Layer 7 of a small transformer language model trained on English Wikipedia (15 layers, counted from 0, width 64).
Take only the direct path to the model's output, skipping the later layers: a vector added to the residual stream pushes a token's score in proportion to its dot product with that token's output vector.

Output vectors of the tokens that the questions are about. A number n stands for (n - 500) times 0.0076.
"ic": 379 469 450 487 474 498 539 509 582 565 564 379 437 637 401 385 618 507 585 432 366 502 503 578 330 644 556 491 426 347 377 508 374 471 515 510 570 435 433 508 377 414 420 506 496 463 557 498 511 519 547 435 566 440 583 558 541 461 464 498 557 488 575 441
"ive": 534 465 429 509 644 414 677 462 521 371 424 421 596 401 578 411 557 602 591 497 543 455 495 412 547 680 628 437 342 366 556 656 362 457 451 485 545 500 417 618 467 435 476 428 622 506 444 609 302 604 483 418 391 513 406 712 551 410 684 476 430 540 619 440
"ose": 503 418 320 383 500 593 648 525 473 483 379 401 396 427 468 508 733 475 578 423 610 589 486 469 503 639 614 442 415 512 687 684 376 431 442 595 597 441 548 583 411 432 396 498 508 534 629 603 537 456 638 556 571 507 473 440 498 313 550 648 662 554 495 447
"alth": 320 359 546 435 613 500 665 432 298 603 422 274 412 449 540 728 436 658 376 573 375 438 493 428 584 706 519 370 458 578 497 470 378 390 407 479 406 414 344 618 281 597 748 523 554 564 507 558 643 379 367 568 692 466 512 520 489 522 497 574 551 568 506 448
"ics": 304 444 324 453 532 505 674 473 448 540 478 398 445 655 460 519 696 449 512 420 433 498 491 631 442 689 536 457 465 364 311 506 348 470 551 535 466 478 427 564 343 500 497 573 484 605 626 426 668 556 534 398 408 433 526 544 580 388 508 440 599 365 578 433
" been": 401 469 327 257 442 315 589 503 324 446 468 360 497 494 644 622 485 535 538 636 571 425 489 488 445 692 436 657 503 605 656 567 439 450 350 527 438 536 342 585 571 636 422 366 667 603 503 568 513 492 371 454 529 440 539 446 658 451 591 598 732 618 559 554
"iving": 540 497 387 400 578 529 695 429 557 454 393 443 494 306 518 390 525 525 431 528 393 409 494 413 597 693 691 450 355 571 490 670 313 376 489 299 418 495 403 577 427 564 550 387 601 534 594 677 430 562 405 427 468 545 451 630 545 420 622 521 617 503 548 441
"very": 393 389 518 284 635 508 631 512 510 508 429 606 503 452 664 564 570 626 548 673 442 421 491 420 431 850 307 438 574 582 520 670 475 362 702 582 599 391 441 632 348 468 541 462 612 530 611 570 560 344 609 556 456 527 500 450 612 551 432 580 638 548 409 503
"areer": 281 323 336 467 563 411 631 500 541 444 355 405 392 525 500 384 510 514 506 599 650 565 491 530 756 729 375 638 485 550 524 626 378 354 555 472 371 532 423 457 437 750 574 506 545 596 577 444 620 383 376 265 623 469 525 380 526 522 565 582 547 330 423 645
"hip": 440 468 345 544 593 358 517 452 621 358 201 396 411 378 508 712 431 643 384 489 545 705 492 660 695 592 407 543 551 665 361 626 182 405 456 472 406 559 323 607 655 441 561 549 500 585 636 666 628 341 500 416 444 356 292 682 672 496 588 623 562 517 489 497
"ilitary": 311 419 435 445 582 443 656 522 465 524 298 394 458 530 457 593 516 686 505 557 580 404 484 495 432 534 609 560 497 573 515 442 281 404 454 329 452 498 294 446 381 549 537 463 424 560 622 535 500 348 524 510 573 325 410 456 566 428 508 514 650 311 448 445
"====": 506 386 427 562 494 452 557 364 390 405 374 540 526 572 620 590 608 622 456 442 622 402 492 604 646 737 364 622 602 592 557 457 291 430 413 545 474 392 419 561 543 471 660 508 489 608 590 617 558 619 403 353 506 574 408 442 393 536 480 406 459 345 531 508
"owever,": 487 487 409 243 537 430 647 298 520 437 473 465 371 299 625 531 702 556 334 595 438 355 498 486 436 496 491 461 543 570 621 600 174 269 565 732 516 548 351 663 377 624 777 342 569 572 568 623 592 444 441 443 571 486 511 385 699 224 461 613 768 393 416 658
"tern": 454 429 507 471 458 546 665 705 295 578 614 405 400 455 619 472 550 579 450 615 452 365 498 474 487 691 449 643 442 478 426 664 189 409 650 564 495 492 448 519 599 548 585 515 570 494 509 425 506 459 710 448 433 530 315 584 525 469 600 390 521 529 506 492
" which": 522 522 374 428 535 550 497 345 512 483 454 419 505 498 635 675 456 542 338 561 405 518 504 397 426 459 454 565 336 515 506 487 434 489 509 512 385 605 517 569 472 399 653 470 476 625 521 462 404 433 556 504 539 533 509 496 498 472 605 509 592 531 418 441
" again": 515 458 431 545 542 525 500 505 529 399 391 432 498 436 646 554 500 480 508 535 417 434 487 400 564 584 351 509 418 564 533 601 500 469 489 531 593 498 317 384 435 487 589 472 531 594 665 575 463 391 377 397 458 459 532 411 566 388 500 429 604 546 462 605
"3.": 447 475 564 342 533 515 469 443 383 404 530 409 500 500 597 549 624 546 590 675 466 434 493 335 625 538 640 483 378 556 593 460 506 317 444 423 423 433 406 577 415 435 508 569 449 608 513 523 688 484 438 453 500 547 409 449 559 452 606 435 754 453 431 547
" they": 639 493 384 390 545 506 577 448 543 496 433 550 394 386 640 509 555 490 561 641 508 455 486 405 460 497 414 448 336 575 517 555 365 493 502 608 532 534 454 513 514 555 648 375 549 618 685 472 548 489 427 523 482 533 489 532 567 445 496 467 522 586 535 498
"ict": 512 385 313 491 430 461 584 491 262 554 334 526 417 478 364 540 531 459 570 528 369 521 494 429 493 690 558 528 373 402 416 590 461 381 537 375 479 389 439 420 313 415 394 487 483 519 544 467 593 390 440 401 657 517 546 625 573 517 767 559 634 596 542 568
"b": 514 488 624 467 522 637 520 478 543 571 525 509 563 449 543 328 455 615 483 481 431 508 506 494 566 657 438 511 496 435 377 541 552 498 427 558 400 441 516 615 637 374 487 487 474 491 556 541 389 523 607 486 509 400 535 549 536 574 340 410 529 496 494 449
" career": 506 388 316 541 654 509 621 459 446 437 395 350 481 471 565 329 508 649 528 704 348 569 492 620 560 644 490 590 522 549 443 462 518 476 575 465 426 457 396 460 506 601 489 538 574 645 597 383 597 461 567 323 663 458 492 485 521 455 381 494 546 480 457 579
"a": 458 477 532 560 496 542 472 465 553 527 502 541 568 538 326 548 492 459 590 420 443 539 501 531 468 630 626 521 534 451 593 505 383 498 375 498 502 564 479 596 538 473 436 400 444 438 426 353 440 547 491 461 508 530 543 603 541 489 360 470 472 489 561 513
"ris": 352 309 493 489 519 546 534 526 419 522 464 400 529 417 653 410 611 447 587 461 447 477 491 479 540 667 316 573 581 405 550 673 484 441 500 427 446 518 545 622 354 572 462 525 439 516 797 500 395 650 446 415 689 421 538 462 678 528 627 592 524 453 634 575
"ical": 342 392 339 424 494 458 593 541 475 610 457 421 488 560 449 419 577 526 452 446 547 593 504 411 442 807 535 447 395 372 283 414 252 454 581 503 478 557 388 611 398 391 491 693 494 631 476 492 646 412 511 426 411 411 514 531 618 330 517 433 570 452 526 445
"istory": 470 385 332 428 645 462 601 538 431 582 418 528 521 423 454 622 624 716 232 617 513 587 492 607 484 585 475 537 351 571 509 580 341 327 771 398 393 512 321 634 391 676 489 612 480 541 665 534 542 455 533 378 668 509 601 518 578 327 490 578 678 340 611 568
"|---": 286 139 206 405 525 471 805 473 149 605 158 342 589 262 733 749 866 748 370 693 723 327 411 569 731 677 354 393 431 471 444 923 253 183 682 239 360 452 312 778 271 665 745 302 607 975 674 788 750 353 558 370 632 459 221 603 757 355 696 677 886 301 533 661
" after": 534 558 470 516 446 527 554 454 544 427 434 396 440 419 527 600 623 572 446 541 388 390 501 454 500 527 481 533 406 555 489 460 493 490 594 538 467 516 381 493 449 474 529 440 551 565 716 516 541 505 509 482 522 619 555 392 544 488 557 461 565 573 574 526
".": 636 500 609 414 490 613 421 424 564 442 625 397 409 518 572 493 555 533 581 525 291 587 507 397 388 424 464 537 442 476 540 456 555 532 392 495 523 436 517 433 481 424 409 553 409 404 586 554 491 447 425 612 526 609 354 502 594 505 585 534 489 595 498 526
"-": 548 523 603 502 354 446 475 544 536 515 642 492 498 537 542 457 521 605 483 416 441 519 509 599 518 504 534 519 396 505 565 455 543 517 470 557 451 405 425 463 654 448 390 483 528 448 424 409 445 456 487 497 447 532 547 483 483 624 464 417 505 498 524 442
"ual": 441 427 459 401 644 503 519 541 466 519 416 555 449 463 669 462 569 651 592 403 467 497 502 374 507 716 592 367 412 579 438 724 258 462 522 531 474 325 248 435 487 557 503 542 459 556 363 580 692 519 631 332 419 422 387 680 489 497 621 434 573 515 751 524

Output weights of attention head 1. The head adds the sum of these rows, row i times number i of z. A number n stands for (n - 500) times 0.0028.
o0: 434 423 600 602 675 291 513 604 588 279 528 516 317 465 642 426 405 612 526 714 632 242 136 752 404 525 574 480 639 417 764 622 507 631 215 428 600 724 499 744 607 388 671 538 286 484 411 540 216 729 334 444 378 495 499 572 344 587 549 435 459 606 735 470
o1: 396 617 476 476 500 480 479 306 760 634 579 624 456 636 494 537 567 713 662 502 274 483 590 411 369 675 581 690 292 428 500 457 407 545 328 584 594 503 425 443 477 670 218 522 510 510 839 290 439 331 480 450 550 636 631 639 493 456 352 257 379 479 635 697
o2: 435 554 558 308 452 441 510 543 663 468 399 402 533 439 364 562 582 427 161 608 428 421 446 577 631 778 390 370 478 554 478 418 479 678 430 584 476 233 623 542 291 678 632 383 421 417 755 375 532 484 564 414 589 638 424 245 450 259 317 657 621 555 433 508
o3: 575 734 458 397 537 490 407 371 427 321 575 624 663 430 658 542 527 422 348 600 395 504 575 476 550 495 359 307 134 708 678 574 507 455 611 576 339 438 548 558 498 675 501 400 351 560 455 571 712 342 497 594 481 406 361 606 420 637 510 498 515 658 296 265
o4: 626 581 590 328 214 450 390 466 467 398 609 500 388 656 500 595 511 544 429 569 336 511 505 210 328 560 420 568 424 712 443 423 365 528 468 322 360 738 481 355 652 278 555 385 612 624 539 653 499 380 481 158 409 322 564 488 532 500 554 295 427 582 476 513
o5: 528 288 273 442 195 480 629 688 497 380 687 325 463 441 500 786 560 378 749 679 337 674 742 407 589 515 475 539 399 380 513 563 650 444 471 552 382 552 619 482 721 321 464 593 509 448 227 690 876 357 573 865 545 369 627 394 506 675 453 580 639 363 482 681
o6: 391 558 742 759 335 574 279 849 501 787 519 629 568 556 475 463 569 435 334 581 637 793 574 543 639 490 399 441 521 451 571 664 508 552 207 469 831 635 482 309 502 631 604 525 500 652 280 555 479 258 407 369 588 426 407 108 538 524 489 574 449 465 361 695
o7: 477 383 475 319 424 466 568 486 415 332 323 621 623 601 609 334 459 677 221 654 198 522 713 604 537 584 278 586 845 416 584 803 302 282 523 433 459 530 666 429 309 544 357 552 371 405 335 449 383 571 255 550 449 515 251 320 529 528 715 527 484 523 691 776
o8: 662 532 326 591 546 591 713 374 693 448 639 512 486 556 808 612 403 807 520 462 606 582 318 556 69 577 553 517 509 432 406 369 670 462 445 450 466 509 486 336 552 506 469 630 407 739 669 479 459 598 485 672 480 475 343 286 427 502 441 381 626 747 462 343
o9: 265 485 601 559 642 555 314 491 654 637 512 407 446 680 399 498 443 404 665 592 568 452 391 385 316 365 598 561 563 401 604 168 537 562 438 594 467 512 274 446 336 637 354 303 505 470 511 394 546 506 256 425 481 467 590 657 614 516 503 781 415 611 356 221
o10: 434 522 241 481 763 484 552 544 665 391 501 613 555 367 329 540 176 286 367 633 472 368 579 671 422 365 369 550 750 385 629 368 474 278 679 618 556 680 482 626 616 368 752 525 552 497 724 470 351 520 616 518 628 727 560 344 309 365 257 305 580 238 516 349
o11: 402 482 316 328 459 559 626 495 333 556 556 371 445 455 323 676 459 500 354 267 277 545 283 638 412 334 614 475 345 645 565 572 655 192 337 331 505 452 166 557 491 577 460 444 636 559 361 393 316 529 495 501 751 530 350 711 589 570 585 469 465 472 443 413
o12: 427 257 176 658 610 549 547 677 477 628 427 463 383 395 506 755 703 436 368 472 624 527 825 501 567 601 32 639 473 435 441 479 346 469 458 542 569 336 513 459 348 439 502 623 726 369 625 590 278 784 551 523 741 594 438 409 680 394 683 472 363 557 581 456
o13: 307 611 571 487 691 600 235 572 522 165 604 396 527 361 490 544 278 599 428 568 618 293 657 488 473 413 552 581 425 395 688 282 571 607 155 347 691 382 483 549 616 552 556 498 697 415 528 288 301 367 397 452 654 680 423 707 561 596 565 660 355 587 359 301
o14: 574 499 493 463 546 617 371 468 471 362 477 558 292 384 430 762 465 579 477 492 611 716 446 755 564 667 481 599 505 566 570 418 393 360 364 447 393 438 586 601 508 559 354 450 478 383 443 630 516 506 533 458 636 413 236 374 346 451 320 574 558 486 576 119
o15: 374 680 644 367 603 488 275 749 580 639 517 605 161 273 239 717 347 356 550 310 632 485 281 376 608 402 526 465 872 410 502 667 406 624 694 385 479 525 572 427 558 555 403 646 555 403 610 710 326 608 525 580 576 351 473 411 616 484 420 781 436 618 695 317
o16: 263 351 595 622 248 129 541 562 300 413 603 737 437 640 503 413 508 372 682 775 309 356 374 458 449 497 561 512 536 337 523 390 295 536 677 522 605 424 594 415 162 413 778 533 425 597 684 548 394 546 524 375 566 574 629 512 479 620 607 383 441 566 313 389
o17: 706 216 343 538 559 399 379 338 432 566 551 534 533 748 323 575 498 568 313 417 695 422 612 740 357 359 615 799 682 566 430 239 744 727 381 687 222 447 616 558 540 622 428 498 440 366 505 412 464 713 420 495 630 798 453 809 673 552 725 401 649 174 673 422
o18: 374 305 631 568 567 444 505 553 649 537 562 679 488 254 411 552 535 632 450 472 501 344 611 464 471 400 268 579 568 361 507 793 664 289 492 478 518 470 608 679 323 512 571 472 495 486 687 552 191 356 329 573 445 479 570 952 685 643 436 437 423 474 525 469
o19: 681 584 656 542 265 533 813 708 410 706 510 641 596 538 534 628 417 582 569 525 463 569 716 512 590 238 584 168 521 326 214 125 486 653 436 706 468 632 376 514 409 262 645 631 412 482 339 483 363 771 256 408 884 373 358 650 551 570 389 540 607 536 504 579
o20: 579 570 760 264 104 506 440 563 652 772 433 411 745 820 262 607 373 541 390 462 462 625 709 764 526 578 521 443 730 439 546 438 535 505 379 688 508 248 535 625 701 389 442 614 511 570 413 729 664 237 831 507 421 542 458 382 471 720 549 515 256 550 680 708
o21: 446 442 521 200 288 652 289 586 630 684 644 522 536 426 403 330 603 540 665 503 483 636 519 604 424 525 651 302 437 280 408 418 743 484 431 585 444 513 648 611 468 509 575 573 422 599 238 677 532 238 592 246 532 649 528 690 304 629 555 804 585 350 514 644
o22: 408 408 288 597 815 569 737 378 306 373 458 419 517 291 583 575 511 452 467 631 525 530 371 774 438 420 299 403 648 631 489 402 451 556 488 514 343 462 696 591 37 493 707 384 553 691 634 646 631 222 367 601 422 381 312 715 653 340 519 497 500 213 455 662
o23: 602 517 372 609 462 460 385 554 754 631 535 555 716 600 654 238 417 486 623 341 334 269 359 508 633 155 347 455 672 455 300 469 451 391 394 514 574 565 383 641 771 661 436 539 433 342 510 605 556 478 497 648 337 582 397 721 403 620 600 652 414 307 504 575
o24: 659 392 736 466 523 732 471 265 566 757 874 491 521 425 498 632 670 614 418 628 533 512 586 448 717 447 510 562 405 590 629 624 697 261 668 159 738 263 329 523 620 501 288 561 409 804 401 514 478 375 274 620 626 508 463 209 350 753 517 292 691 390 492 739
o25: 745 581 303 395 712 353 421 585 514 530 470 582 415 453 557 330 616 535 197 516 67 428 366 508 689 449 494 499 552 715 476 481 505 821 609 437 475 651 290 451 411 633 559 430 416 707 429 470 692 394 408 570 627 277 531 569 581 725 708 527 454 619 498 504
o26: 314 371 553 318 575 580 534 249 670 523 223 651 521 386 445 503 464 546 548 479 842 726 509 488 277 665 340 472 523 456 472 524 512 370 600 314 552 566 396 533 341 668 549 467 310 664 553 436 380 909 380 629 479 249 354 491 656 624 478 389 524 536 749 559
o27: 324 497 454 276 555 567 515 594 524 588 431 702 619 368 435 426 418 402 515 291 868 374 422 815 666 251 120 448 466 440 527 509 663 436 518 348 469 480 686 151 690 554 571 317 325 673 369 728 387 566 398 644 688 745 340 524 469 458 268 380 455 620 436 381
o28: 572 745 685 407 572 336 678 491 564 710 434 412 366 424 595 444 457 352 405 708 447 633 471 501 591 236 304 881 513 545 805 505 500 717 351 447 428 414 342 414 225 533 757 624 436 546 642 727 539 314 407 435 683 936 455 573 555 530 462 385 660 449 645 580
o29: 453 337 531 185 610 196 893 868 427 638 615 458 444 519 372 231 304 548 421 772 354 637 300 487 482 256 402 474 587 600 509 574 689 255 510 593 544 200 349 402 627 420 490 467 734 394 768 487 401 457 403 229 456 615 634 503 437 341 521 535 577 389 349 474
o30: 404 310 399 310 770 378 554 622 435 427 303 396 591 593 629 688 722 448 576 639 282 682 283 380 524 503 419 655 527 587 609 686 404 370 612 515 663 474 336 514 233 446 348 450 504 427 776 410 470 424 532 398 582 548 803 486 338 641 496 585 403 607 550 491
o31: 353 369 623 642 543 671 649 406 425 497 480 455 585 384 546 411 560 461 384 570 537 471 482 458 432 666 343 445 176 553 547 318 337 765 541 652 339 369 624 628 544 438 508 532 274 402 533 474 544 578 496 659 564 467 502 466 712 810 498 532 458 149 579 287

Each question shows a token from some text and the vector z that the head gathered there. A number n stands for (n - 500) times 0.007.

" John": 442 649 431 485 675 427 575 588 600 570 469 450 545 477 478 536 523 345 491 454 448 421 426 497 631 553 506 605 587 535 593 463
Pushed up most: " again"

" in": 458 444 448 508 602 544 445 503 459 455 479 412 493 427 477 456 497 485 386 495 506 494 430 446 444 455 531 486 562 441 459 622
Which two tokens does it push up most, strongest first? "ical", "ual"

" published": 616 493 568 866 557 493 355 292 515 474 507 237 339 615 541 500 445 534 402 288 273 430 661 462 558 639 317 470 792 464 563 751
Pushed up most: " they"

"o": 482 593 400 558 692 404 447 516 514 517 461 432 451 459 496 470 399 450 456 441 486 464 383 518 466 434 518 473 438 478 521 649
Pushed up most: "ual"

" b": 434 680 537 573 630 443 456 509 490 545 452 436 543 534 518 480 450 486 377 429 513 372 396 412 497 522 516 412 586 437 610 647
Pushed up most: " after"

"es": 535 508 460 521 571 419 421 524 508 497 517 434 495 452 464 486 364 461 444 489 541 481 385 530 456 440 472 465 378 515 468 647
Pushed up most: "b"

",": 468 732 601 484 567 404 480 481 606 602 465 630 468 586 496 483 555 607 383 473 511 457 525 400 395 481 592 445 630 584 568 551
Pushed up most: "ilitary"

" name": 515 575 397 486 622 539 478 472 557 488 508 480 373 527 423 554 494 420 411 541 526 473 344 539 469 504 461 402 407 530 472 509
Pushed up most: "-"

"ery": 439 450 468 513 598 544 447 508 466 463 471 423 482 439 466 454 522 482 399 505 519 516 422 455 450 439 547 477 564 447 446 639
Pushed up most: "ical"

" J": 311 571 612 557 602 391 536 691 533 649 317 522 456 308 426 425 679 371 332 401 386 370 516 548 534 674 500 733 663 581 682 568
Pushed down most: "a"

"ated": 419 480 277 395 697 393 491 556 434 415 547 568 548 553 446 754 492 326 573 433 504 458 252 304 607 435 754 488 754 662 721 509
Pushed down most: "ics"

"ute": 450 691 567 527 776 410 384 529 479 604 508 703 642 617 552 402 368 542 348 375 432 371 536 291 432 547 532 433 519 527 665 519
Pushed down most: "b"

" 200": 469 781 557 633 872 671 427 558 633 464 626 733 521 758 531 451 287 549 123 116 516 269 487 161 367 627 621 336 426 227 554 350
Which two tokens does it push up most, strongest first? " been", " which"

" 23": 403 538 680 681 682 481 415 367 645 418 547 379 515 544 628 371 546 534 275 446 374 397 599 272 530 515 456 479 781 469 521 560
Pushed down most: "a"

" Art": 474 546 569 588 598 418 469 551 442 483 382 524 446 449 508 443 554 371 456 485 458 476 394 440 497 489 490 475 527 472 476 646
Pushed down most: "hip"

" American": 487 550 582 605 580 417 451 544 458 496 395 506 469 461 532 444 516 371 444 469 449 464 404 463 474 496 487 476 533 487 499 670
Which two tokens does it push up most, strongest first? "ual", "iving"

"le": 462 616 483 534 633 370 453 508 476 509 392 495 492 442 538 430 452 561 415 454 397 453 492 479 489 538 457 517 522 487 477 535
Pushed down most: "very"

" she": 510 555 488 496 639 496 426 518 525 496 551 500 590 492 480 554 594 555 469 462 450 358 510 392 456 476 539 476 662 511 536 612
Pushed down most: "-"

"0": 418 822 696 575 772 341 304 428 559 617 550 838 731 754 533 241 340 675 294 385 460 295 462 125 365 579 578 407 530 597 704 451
Pushed down most: "b"

"-": 391 585 490 591 628 501 617 466 478 555 370 588 447 621 470 336 430 507 399 544 572 582 360 508 524 543 429 523 491 518 432 542
Pushed up most: "-"

" was": 438 702 541 558 596 445 498 495 518 561 438 409 497 553 511 469 469 480 361 433 521 396 421 435 495 535 503 378 628 439 578 669
Pushed up most: " after"

"t": 481 550 545 519 501 444 354 517 495 454 553 486 607 420 542 460 393 485 397 469 560 506 379 382 505 356 476 445 408 462 511 636
Pushed up most: "ose"

"ch": 505 577 454 469 596 438 424 543 445 555 481 503 545 515 515 512 421 483 441 444 456 489 480 523 461 467 483 464 398 507 523 598
Pushed up most: "ive"

"op": 475 592 404 554 663 437 441 504 513 527 473 445 466 464 491 454 422 472 469 437 486 470 420 524 473 454 503 495 472 469 525 620
Pushed down most: "|---"

" of": 479 606 512 526 602 371 454 493 483 503 435 513 489 469 543 446 454 517 424 463 415 427 463 470 501 510 461 506 508 497 487 554
Pushed up most: "iving"

"S": 503 604 479 494 562 433 583 495 446 594 398 525 483 444 520 518 486 556 464 506 470 529 413 494 494 410 492 440 426 409 493 425
Pushed up most: "a"

"T": 499 584 418 587 662 419 430 449 518 531 501 430 450 430 502 492 411 466 420 483 476 435 413 532 473 458 490 483 420 479 475 654
Pushed down most: "|---"

"2,": 472 780 557 630 866 666 431 555 633 465 623 730 517 758 533 453 292 549 124 123 518 272 486 166 364 625 617 337 427 231 550 353
Which two tokens does it push up most, strongest first? " been", " which"

" gr": 569 585 420 522 589 442 405 523 521 545 518 476 510 557 482 511 451 464 444 470 491 418 440 491 448 427 513 442 506 540 517 643
Pushed up most: "ive"

" g": 448 442 439 521 606 545 432 492 446 451 471 381 475 417 462 452 476 480 417 502 508 504 416 467 447 448 521 473 530 455 447 618
Which two tokens does it push up most, strongest first? "ical", "ual"

"ive": 458 527 485 523 687 473 423 567 409 488 383 513 531 484 541 504 505 510 478 441 422 493 439 348 463 423 546 465 467 485 538 558
Pushed up most: "ict"

"ow": 440 587 417 442 524 592 427 619 457 516 605 513 545 406 493 463 349 489 513 419 534 573 371 617 459 499 568 594 566 422 592 533
Pushed down most: "alth"

"on,": 496 723 581 476 572 401 472 474 619 591 479 626 472 610 511 511 552 619 388 478 502 448 520 391 372 461 588 422 625 566 538 570
Pushed up most: "ilitary"

" New": 319 569 611 526 571 393 527 674 545 627 339 529 487 296 440 421 640 426 333 440 414 397 508 531 508 655 493 678 659 578 655 556
Pushed up most: "|---"

"ins": 519 633 502 468 540 513 482 539 562 568 496 439 515 533 425 492 525 446 486 422 499 496 537 528 609 535 479 534 510 556 640 523
Pushed up most: "very"

".": 513 577 509 551 612 415 422 566 556 534 530 478 546 510 547 474 436 423 399 458 484 395 410 494 434 436 470 461 437 538 550 623
Pushed down most: "|---"

"ists": 473 548 574 566 563 426 489 535 457 486 392 523 399 459 496 418 564 409 437 490 493 479 409 437 514 491 478 468 520 470 476 597
Pushed down most: "hip"

" so": 467 594 479 540 581 522 442 512 556 534 499 402 528 506 470 496 494 529 426 447 494 401 454 462 491 524 502 426 596 424 543 598
Pushed up most: " after"

" York": 300 552 663 545 559 378 533 694 545 606 329 544 477 287 421 430 708 386 327 426 364 382 547 510 547 724 487 773 707 562 666 543
Pushed up most: "|---"

" for": 551 609 387 481 615 459 373 540 472 527 537 501 491 545 402 524 433 379 452 450 475 428 437 555 436 524 483 407 404 550 568 615
Pushed up most: "ive"